Layer 5 of a small transformer language model trained on English Wikipedia (11 layers, counted from 0, width 128).
A neuron's activation on a vector x is SiLU(gate . x + bias) times (in . x + bias), where the dot is the dot product.

Input weights of the MLP neurons that the questions are about. A number n stands for (n - 128) times 0.011.
n6 gate (bias -0.037): 42, 109, 157, 178, 161, 133, 143, 108, 114, 120, 158, 98, 140, 144, 174, 120, 116, 139, 152, 162, 165, 126, 168, 139, 174, 96, 152, 166, 148, 51, 139, 157, 103, 154, 145, 143, 183, 132, 158, 111, 160, 116, 150, 150, 136, 118, 164, 110, 145, 115, 145, 165, 73, 100, 115, 121, 165, 145, 147, 117, 172, 109, 125, 123, 135, 136, 176, 113, 161, 93, 163, 112, 144, 166, 111, 114, 142, 116, 107, 170, 130, 128, 122, 158, 148, 125, 173, 138, 154, 188, 92, 122, 150, 126, 121, 92, 114, 193, 129, 104, 99, 126, 136, 142, 105, 92, 130, 128, 141, 132, 63, 162, 170, 120, 143, 141, 71, 129, 119, 143, 138, 110, 132, 127, 147, 124, 135, 71
n81 gate (bias -0.137): 106, 79, 129, 140, 173, 92, 166, 172, 142, 136, 222, 194, 125, 91, 158, 114, 139, 166, 109, 148, 127, 155, 92, 110, 137, 114, 125, 131, 107, 154, 244, 139, 149, 99, 158, 116, 101, 143, 153, 92, 111, 143, 113, 121, 200, 96, 128, 92, 73, 129, 149, 171, 140, 143, 97, 163, 145, 181, 80, 90, 140, 155, 176, 99, 144, 149, 145, 104, 99, 145, 124, 151, 145, 114, 121, 209, 189, 184, 133, 139, 208, 220, 167, 147, 137, 189, 174, 174, 138, 52, 153, 117, 81, 127, 140, 94, 118, 199, 87, 130, 173, 143, 100, 69, 125, 113, 65, 197, 126, 121, 101, 174, 122, 121, 96, 211, 145, 138, 112, 125, 91, 108, 189, 72, 129, 105, 169, 93
n202 gate (bias -0.134): 113, 163, 153, 119, 161, 79, 112, 141, 156, 118, 158, 84, 125, 102, 122, 112, 93, 58, 77, 141, 92, 82, 162, 99, 98, 123, 111, 138, 133, 96, 166, 157, 149, 117, 81, 151, 139, 151, 95, 122, 183, 157, 172, 129, 157, 93, 122, 119, 122, 171, 147, 223, 84, 108, 124, 111, 143, 106, 121, 109, 60, 131, 95, 137, 111, 97, 198, 148, 160, 145, 145, 86, 92, 134, 169, 154, 150, 85, 124, 115, 152, 125, 111, 119, 129, 89, 159, 156, 75, 145, 114, 143, 102, 121, 155, 131, 115, 93, 90, 125, 115, 182, 110, 162, 98, 126, 83, 136, 117, 67, 131, 142, 138, 153, 100, 136, 158, 117, 122, 138, 148, 132, 118, 94, 110, 143, 99, 118
n212 gate (bias -0.389): 137, 143, 69, 108, 121, 188, 96, 131, 186, 168, 127, 125, 118, 106, 156, 25, 139, 137, 62, 140, 141, 150, 128, 133, 169, 120, 127, 150, 89, 124, 96, 192, 130, 149, 117, 140, 102, 157, 116, 86, 152, 144, 102, 170, 104, 126, 135, 143, 178, 115, 118, 144, 128, 132, 164, 105, 91, 152, 81, 148, 122, 147, 122, 141, 97, 141, 190, 121, 88, 219, 194, 126, 94, 112, 118, 147, 165, 67, 137, 98, 141, 139, 126, 160, 191, 106, 91, 110, 145, 124, 94, 56, 140, 92, 86, 153, 149, 92, 110, 85, 129, 162, 149, 113, 202, 102, 48, 115, 143, 107, 122, 124, 155, 109, 113, 97, 166, 122, 102, 143, 45, 117, 127, 125, 143, 137, 85, 100
n6 in (bias 0.289): 126, 129, 143, 98, 123, 100, 134, 135, 94, 167, 98, 113, 204, 74, 97, 113, 120, 88, 149, 130, 133, 57, 187, 140, 129, 158, 122, 118, 137, 105, 159, 120, 136, 143, 119, 96, 145, 156, 132, 129, 169, 138, 183, 116, 177, 117, 137, 145, 112, 130, 124, 157, 117, 167, 98, 154, 132, 152, 127, 143, 105, 120, 147, 112, 103, 145, 154, 135, 153, 70, 100, 138, 147, 155, 135, 125, 144, 121, 88, 117, 116, 123, 180, 145, 163, 93, 118, 118, 88, 136, 111, 69, 157, 136, 122, 136, 103, 135, 149, 130, 143, 131, 121, 105, 134, 87, 94, 120, 145, 176, 132, 116, 146, 98, 127, 133, 126, 119, 178, 101, 98, 128, 130, 92, 117, 101, 162, 144
n81 in (bias -0.195): 159, 153, 108, 82, 169, 88, 131, 109, 80, 155, 102, 186, 123, 126, 128, 138, 128, 105, 161, 117, 119, 122, 150, 98, 112, 91, 127, 202, 127, 135, 192, 167, 126, 153, 144, 166, 129, 119, 87, 119, 132, 103, 135, 132, 66, 177, 122, 123, 126, 130, 115, 111, 124, 72, 125, 179, 91, 131, 132, 75, 111, 152, 175, 152, 134, 111, 145, 131, 76, 122, 175, 109, 127, 173, 95, 116, 157, 184, 109, 68, 98, 131, 159, 107, 84, 164, 77, 116, 122, 137, 129, 183, 142, 81, 183, 157, 89, 178, 180, 107, 169, 109, 124, 134, 83, 117, 180, 136, 60, 135, 129, 122, 111, 126, 124, 103, 114, 128, 145, 166, 155, 152, 101, 136, 99, 119, 93, 141
n202 in (bias -0.028): 134, 151, 110, 161, 76, 172, 96, 99, 115, 113, 140, 148, 125, 128, 125, 102, 156, 129, 145, 131, 134, 116, 117, 110, 145, 109, 175, 95, 141, 105, 142, 137, 102, 103, 90, 52, 105, 129, 158, 87, 131, 56, 163, 144, 79, 172, 111, 87, 96, 127, 123, 121, 140, 112, 113, 146, 89, 137, 129, 131, 93, 164, 83, 125, 82, 146, 125, 170, 88, 112, 107, 160, 145, 100, 163, 117, 126, 181, 125, 164, 102, 149, 198, 125, 94, 144, 134, 104, 134, 117, 112, 90, 137, 95, 122, 131, 141, 119, 106, 163, 128, 95, 173, 66, 130, 157, 146, 163, 157, 153, 99, 109, 133, 95, 126, 96, 154, 114, 80, 129, 111, 76, 181, 132, 145, 38, 176, 156
n212 in (bias -0.120): 130, 144, 87, 152, 66, 126, 120, 37, 153, 115, 167, 123, 62, 177, 166, 111, 134, 104, 108, 129, 114, 84, 111, 143, 103, 85, 149, 137, 85, 119, 92, 142, 133, 62, 149, 154, 101, 107, 163, 119, 132, 96, 196, 64, 80, 86, 156, 154, 158, 128, 75, 156, 185, 163, 143, 79, 121, 93, 71, 115, 100, 132, 192, 155, 100, 128, 125, 138, 85, 127, 106, 155, 92, 95, 77, 198, 160, 123, 97, 182, 80, 129, 124, 95, 92, 189, 139, 150, 130, 133, 173, 145, 128, 120, 88, 123, 140, 136, 62, 149, 96, 135, 175, 169, 129, 136, 117, 116, 131, 128, 174, 145, 86, 112, 122, 100, 130, 146, 84, 129, 76, 93, 149, 106, 141, 119, 194, 129

Each question shows a token from some text and the vector x that enters the MLP there. A number n stands for (n - 128) times 0.018.

",": 119, 125, 122, 127, 119, 110, 116, 126, 150, 135, 129, 119, 96, 102, 135, 82, 144, 138, 136, 147, 136, 112, 133, 126, 137, 137, 99, 110, 112, 121, 114, 115, 134, 110, 139, 119, 162, 127, 149, 138, 154, 140, 140, 139, 112, 131, 133, 106, 100, 130, 118, 140, 131, 155, 139, 103, 133, 144, 106, 109, 135, 129, 146, 135, 130, 138, 112, 144, 135, 122, 125, 133, 128, 114, 133, 138, 111, 156, 132, 173, 162, 159, 122, 157, 135, 141, 127, 148, 127, 110, 153, 75, 115, 119, 115, 149, 146, 102, 126, 135, 125, 131, 143, 145, 134, 130, 137, 101, 133, 127, 126, 139, 133, 119, 132, 102, 130, 123, 125, 172, 128, 148, 129, 105, 135, 123, 115, 118
Which of these neurons fires most? n212

" launch": 143, 121, 129, 139, 93, 140, 126, 122, 104, 167, 135, 135, 146, 155, 119, 131, 138, 95, 137, 95, 136, 129, 129, 147, 117, 90, 146, 107, 110, 120, 92, 142, 153, 78, 156, 126, 134, 105, 102, 173, 113, 115, 133, 101, 160, 124, 125, 109, 152, 140, 114, 116, 109, 127, 130, 126, 136, 112, 127, 131, 158, 115, 128, 130, 137, 161, 102, 108, 143, 130, 124, 136, 124, 113, 99, 112, 147, 118, 122, 213, 134, 99, 144, 135, 145, 131, 100, 127, 97, 126, 138, 97, 152, 94, 138, 126, 144, 139, 158, 119, 90, 130, 150, 101, 103, 161, 139, 110, 180, 123, 137, 115, 135, 150, 117, 114, 137, 144, 118, 79, 160, 202, 104, 153, 152, 142, 133, 132
Which neuron fires most, and how strongly? n81, at about 0.13

"\n": 148, 124, 114, 128, 154, 99, 136, 151, 147, 123, 108, 115, 136, 101, 114, 122, 142, 110, 130, 103, 122, 95, 120, 107, 117, 164, 160, 137, 155, 109, 131, 117, 134, 178, 156, 124, 111, 128, 141, 139, 127, 122, 127, 94, 148, 122, 127, 129, 116, 131, 151, 107, 105, 153, 121, 177, 136, 124, 117, 118, 124, 134, 139, 103, 96, 132, 133, 129, 133, 148, 122, 115, 75, 107, 128, 138, 105, 128, 114, 115, 150, 134, 127, 110, 140, 131, 113, 131, 120, 132, 131, 94, 139, 135, 127, 133, 181, 139, 109, 148, 155, 104, 147, 125, 129, 125, 137, 109, 137, 129, 154, 101, 144, 150, 115, 137, 144, 157, 122, 150, 144, 153, 147, 119, 118, 104, 102, 129
Which of these neurons fires most? n212

" from": 122, 115, 107, 123, 132, 143, 145, 127, 128, 117, 187, 122, 145, 153, 148, 130, 128, 131, 109, 130, 191, 107, 105, 124, 142, 220, 114, 104, 127, 140, 133, 125, 119, 143, 124, 135, 149, 119, 134, 125, 157, 133, 123, 94, 145, 126, 122, 106, 118, 169, 101, 135, 119, 117, 147, 105, 119, 96, 148, 163, 104, 145, 131, 85, 130, 166, 112, 138, 125, 124, 102, 116, 111, 139, 130, 121, 138, 76, 156, 144, 106, 133, 142, 116, 156, 143, 126, 147, 139, 138, 105, 104, 145, 129, 155, 130, 183, 108, 121, 120, 126, 147, 127, 132, 127, 131, 125, 123, 174, 120, 135, 127, 136, 120, 108, 126, 91, 91, 112, 120, 159, 123, 122, 136, 94, 128, 140, 95
Which of these neurons fires most? n81

"ty": 144, 129, 100, 120, 121, 117, 103, 114, 96, 131, 83, 152, 128, 94, 130, 139, 130, 98, 160, 124, 117, 103, 132, 156, 153, 93, 100, 153, 105, 236, 122, 119, 125, 118, 155, 144, 118, 115, 104, 124, 90, 121, 114, 133, 149, 144, 125, 120, 65, 116, 152, 112, 135, 117, 164, 136, 129, 144, 124, 146, 127, 142, 108, 158, 172, 139, 72, 104, 145, 92, 132, 98, 136, 123, 157, 142, 157, 157, 109, 157, 127, 137, 115, 108, 157, 148, 99, 123, 154, 140, 100, 103, 133, 152, 138, 138, 57, 141, 139, 134, 140, 118, 139, 120, 118, 114, 123, 138, 165, 122, 103, 125, 133, 143, 151, 139, 97, 136, 211, 174, 143, 152, 135, 134, 142, 113, 108, 137
Which neuron fires most, and how strongly? n212, at about 0.42

" with": 126, 114, 132, 128, 135, 155, 147, 109, 128, 131, 162, 126, 106, 154, 144, 127, 154, 128, 117, 97, 156, 106, 145, 143, 135, 171, 132, 100, 132, 115, 155, 131, 133, 150, 142, 149, 137, 93, 131, 150, 137, 138, 147, 121, 145, 138, 106, 90, 102, 153, 129, 118, 121, 137, 129, 129, 107, 97, 145, 105, 147, 127, 119, 118, 144, 164, 149, 140, 131, 115, 121, 108, 128, 123, 144, 121, 130, 90, 128, 112, 154, 130, 146, 112, 120, 136, 114, 127, 132, 113, 111, 76, 145, 118, 126, 139, 166, 111, 109, 132, 115, 138, 126, 137, 122, 152, 140, 108, 155, 127, 118, 139, 135, 158, 118, 118, 122, 117, 93, 121, 150, 155, 110, 145, 111, 153, 122, 110
Which neuron fires most, and how strongly? n81, at about 0.52

" life": 153, 110, 97, 140, 135, 96, 109, 120, 124, 151, 126, 132, 138, 145, 139, 156, 156, 107, 150, 122, 94, 119, 190, 132, 128, 123, 90, 162, 137, 105, 142, 131, 113, 115, 122, 139, 110, 119, 119, 124, 115, 108, 131, 143, 117, 131, 122, 122, 127, 126, 101, 154, 133, 119, 139, 128, 144, 134, 131, 142, 139, 132, 107, 110, 138, 158, 151, 97, 117, 116, 131, 100, 84, 139, 133, 87, 136, 86, 167, 179, 133, 149, 150, 118, 140, 140, 124, 142, 141, 128, 114, 108, 122, 115, 145, 119, 142, 132, 101, 148, 118, 120, 120, 131, 145, 165, 132, 185, 158, 65, 152, 89, 161, 106, 127, 115, 126, 124, 88, 129, 116, 206, 154, 132, 144, 117, 128, 108
Which neuron fires most, and how strongly? n202, at about 1.5

"oria": 135, 130, 140, 129, 146, 146, 131, 139, 126, 147, 145, 127, 130, 118, 116, 181, 121, 106, 137, 129, 143, 98, 126, 91, 120, 122, 131, 160, 115, 55, 88, 127, 144, 95, 108, 141, 125, 144, 133, 137, 78, 121, 112, 152, 109, 152, 124, 140, 159, 128, 84, 141, 132, 115, 180, 173, 163, 126, 144, 176, 130, 156, 125, 123, 197, 116, 126, 111, 142, 142, 110, 128, 110, 123, 112, 128, 151, 83, 112, 175, 153, 130, 142, 118, 155, 122, 154, 132, 146, 134, 93, 126, 157, 170, 126, 127, 116, 119, 125, 149, 97, 124, 122, 140, 131, 142, 98, 103, 121, 91, 161, 144, 105, 116, 124, 132, 107, 79, 115, 96, 161, 151, 86, 78, 131, 82, 109, 120
Which neuron fires most, and how strongly? n81, at about 0.35

" a": 149, 119, 115, 124, 108, 123, 140, 118, 127, 122, 111, 140, 118, 136, 117, 104, 140, 138, 141, 126, 147, 106, 103, 129, 155, 112, 124, 147, 132, 121, 121, 105, 139, 143, 157, 124, 125, 146, 134, 121, 118, 131, 179, 117, 176, 139, 120, 116, 120, 135, 139, 116, 139, 102, 121, 141, 135, 119, 177, 123, 108, 144, 142, 57, 156, 170, 148, 167, 160, 120, 118, 132, 147, 132, 124, 152, 125, 68, 95, 147, 114, 136, 112, 119, 109, 124, 108, 116, 99, 125, 135, 84, 158, 145, 140, 127, 150, 102, 132, 131, 126, 107, 132, 131, 132, 118, 144, 122, 134, 117, 149, 126, 162, 140, 131, 147, 131, 125, 142, 95, 125, 103, 124, 131, 114, 163, 91, 133
The three highest activations, in order: n81, n212, n202

"In": 143, 111, 142, 124, 142, 134, 171, 124, 144, 108, 160, 121, 100, 114, 174, 110, 142, 126, 166, 133, 166, 104, 173, 128, 118, 164, 133, 126, 130, 143, 131, 136, 127, 121, 123, 134, 139, 95, 102, 106, 110, 165, 123, 86, 138, 121, 155, 107, 106, 148, 101, 98, 116, 99, 139, 144, 115, 107, 135, 137, 125, 154, 138, 85, 103, 106, 110, 91, 153, 130, 120, 140, 100, 167, 131, 111, 124, 109, 101, 113, 138, 109, 119, 131, 130, 137, 106, 128, 132, 141, 129, 103, 136, 147, 113, 121, 173, 149, 132, 112, 142, 120, 154, 74, 155, 126, 149, 107, 147, 116, 156, 106, 130, 134, 134, 152, 130, 125, 120, 114, 149, 148, 162, 146, 147, 136, 113, 111
The three highest activations, in order: n202, n212, n6

" in": 133, 109, 130, 131, 135, 141, 143, 116, 156, 123, 136, 107, 118, 142, 157, 129, 135, 124, 156, 139, 143, 134, 161, 122, 129, 172, 151, 121, 122, 121, 142, 85, 140, 137, 129, 132, 139, 134, 85, 114, 117, 184, 152, 111, 128, 114, 136, 103, 120, 147, 110, 107, 84, 127, 123, 134, 113, 98, 145, 145, 118, 122, 129, 84, 118, 128, 110, 94, 170, 123, 125, 131, 94, 144, 114, 147, 169, 103, 119, 89, 144, 131, 128, 146, 137, 138, 133, 115, 141, 127, 117, 95, 112, 122, 134, 143, 153, 102, 132, 129, 137, 115, 145, 98, 147, 136, 134, 127, 146, 135, 174, 129, 145, 134, 132, 135, 146, 101, 111, 105, 149, 142, 147, 148, 116, 127, 96, 115
Which neuron fires most, and how strongly? n81, at about 0.46

"ou": 123, 106, 129, 129, 120, 119, 111, 128, 143, 114, 125, 140, 99, 107, 114, 153, 141, 117, 132, 79, 113, 118, 152, 75, 114, 103, 144, 120, 107, 168, 149, 204, 134, 107, 122, 153, 128, 93, 139, 122, 110, 147, 162, 151, 113, 152, 138, 150, 92, 98, 81, 158, 154, 147, 159, 113, 131, 134, 166, 124, 118, 125, 85, 135, 159, 111, 81, 119, 105, 141, 112, 119, 119, 156, 165, 111, 146, 133, 68, 162, 144, 138, 142, 162, 141, 132, 153, 152, 115, 101, 92, 127, 161, 136, 114, 167, 66, 117, 99, 132, 134, 123, 122, 104, 121, 150, 143, 114, 135, 131, 144, 147, 128, 165, 135, 118, 87, 109, 142, 171, 137, 140, 121, 162, 160, 88, 133, 130
The two highest activations, in order: n202, n6

"=": 142, 138, 96, 135, 147, 123, 150, 131, 125, 133, 135, 142, 123, 126, 153, 128, 89, 127, 124, 140, 143, 116, 129, 152, 148, 136, 127, 158, 107, 147, 125, 92, 130, 156, 130, 110, 171, 109, 136, 131, 141, 101, 96, 111, 171, 151, 134, 118, 160, 108, 128, 111, 115, 149, 93, 129, 110, 106, 146, 146, 116, 149, 149, 137, 142, 119, 110, 127, 144, 148, 138, 151, 158, 137, 128, 101, 93, 129, 83, 133, 145, 131, 137, 79, 92, 111, 147, 111, 112, 133, 126, 94, 137, 120, 95, 118, 161, 113, 130, 133, 155, 122, 130, 130, 139, 139, 143, 145, 138, 115, 127, 83, 128, 140, 136, 131, 133, 147, 132, 140, 148, 98, 122, 126, 157, 129, 128, 111
The three highest activations, in order: n212, n81, n6

" $": 167, 100, 127, 162, 135, 129, 128, 124, 74, 136, 105, 170, 143, 151, 122, 134, 105, 114, 119, 157, 145, 87, 164, 113, 115, 47, 121, 125, 142, 123, 144, 132, 140, 102, 157, 113, 124, 111, 149, 133, 146, 113, 116, 104, 98, 164, 147, 130, 131, 141, 132, 116, 92, 98, 118, 119, 150, 134, 101, 130, 120, 117, 133, 83, 151, 148, 136, 171, 141, 144, 89, 137, 115, 164, 109, 146, 123, 113, 130, 162, 172, 116, 111, 131, 129, 145, 139, 79, 136, 133, 126, 117, 144, 121, 128, 117, 146, 97, 146, 140, 115, 110, 142, 102, 156, 115, 160, 76, 116, 105, 135, 139, 131, 139, 146, 153, 152, 136, 147, 136, 136, 141, 151, 91, 118, 127, 161, 102
Which neuron fires most, and how strongly? n6, at about 1.2

"ass": 103, 147, 133, 132, 138, 177, 162, 149, 122, 135, 119, 127, 136, 131, 107, 165, 155, 127, 123, 111, 107, 145, 130, 114, 119, 97, 117, 101, 124, 124, 99, 157, 171, 107, 129, 150, 112, 161, 155, 127, 112, 133, 157, 127, 152, 124, 99, 146, 115, 203, 90, 137, 103, 101, 104, 144, 131, 110, 188, 154, 115, 108, 92, 107, 106, 160, 120, 126, 161, 135, 121, 154, 100, 118, 123, 140, 183, 138, 136, 154, 148, 106, 137, 118, 139, 121, 132, 120, 112, 102, 93, 140, 149, 77, 107, 124, 140, 146, 124, 123, 68, 148, 150, 108, 101, 140, 116, 79, 110, 127, 141, 125, 150, 145, 140, 125, 105, 99, 153, 78, 174, 130, 125, 128, 180, 109, 101, 99
Which of these neurons fires most? n81

"osing": 114, 114, 140, 141, 128, 148, 108, 104, 107, 160, 138, 122, 165, 148, 113, 131, 121, 103, 168, 122, 157, 122, 121, 138, 136, 155, 126, 105, 114, 114, 160, 115, 114, 96, 152, 165, 106, 100, 120, 146, 108, 110, 158, 110, 150, 151, 123, 135, 150, 143, 103, 152, 99, 146, 136, 134, 122, 134, 122, 154, 129, 133, 120, 131, 93, 129, 153, 126, 131, 131, 143, 113, 94, 133, 107, 138, 137, 129, 125, 188, 138, 134, 115, 101, 130, 127, 145, 142, 138, 144, 126, 80, 154, 122, 133, 110, 134, 98, 118, 119, 139, 124, 140, 137, 145, 127, 132, 126, 107, 139, 100, 126, 135, 152, 132, 110, 140, 125, 123, 82, 139, 179, 121, 135, 127, 117, 106, 132
The two highest activations, in order: n6, n81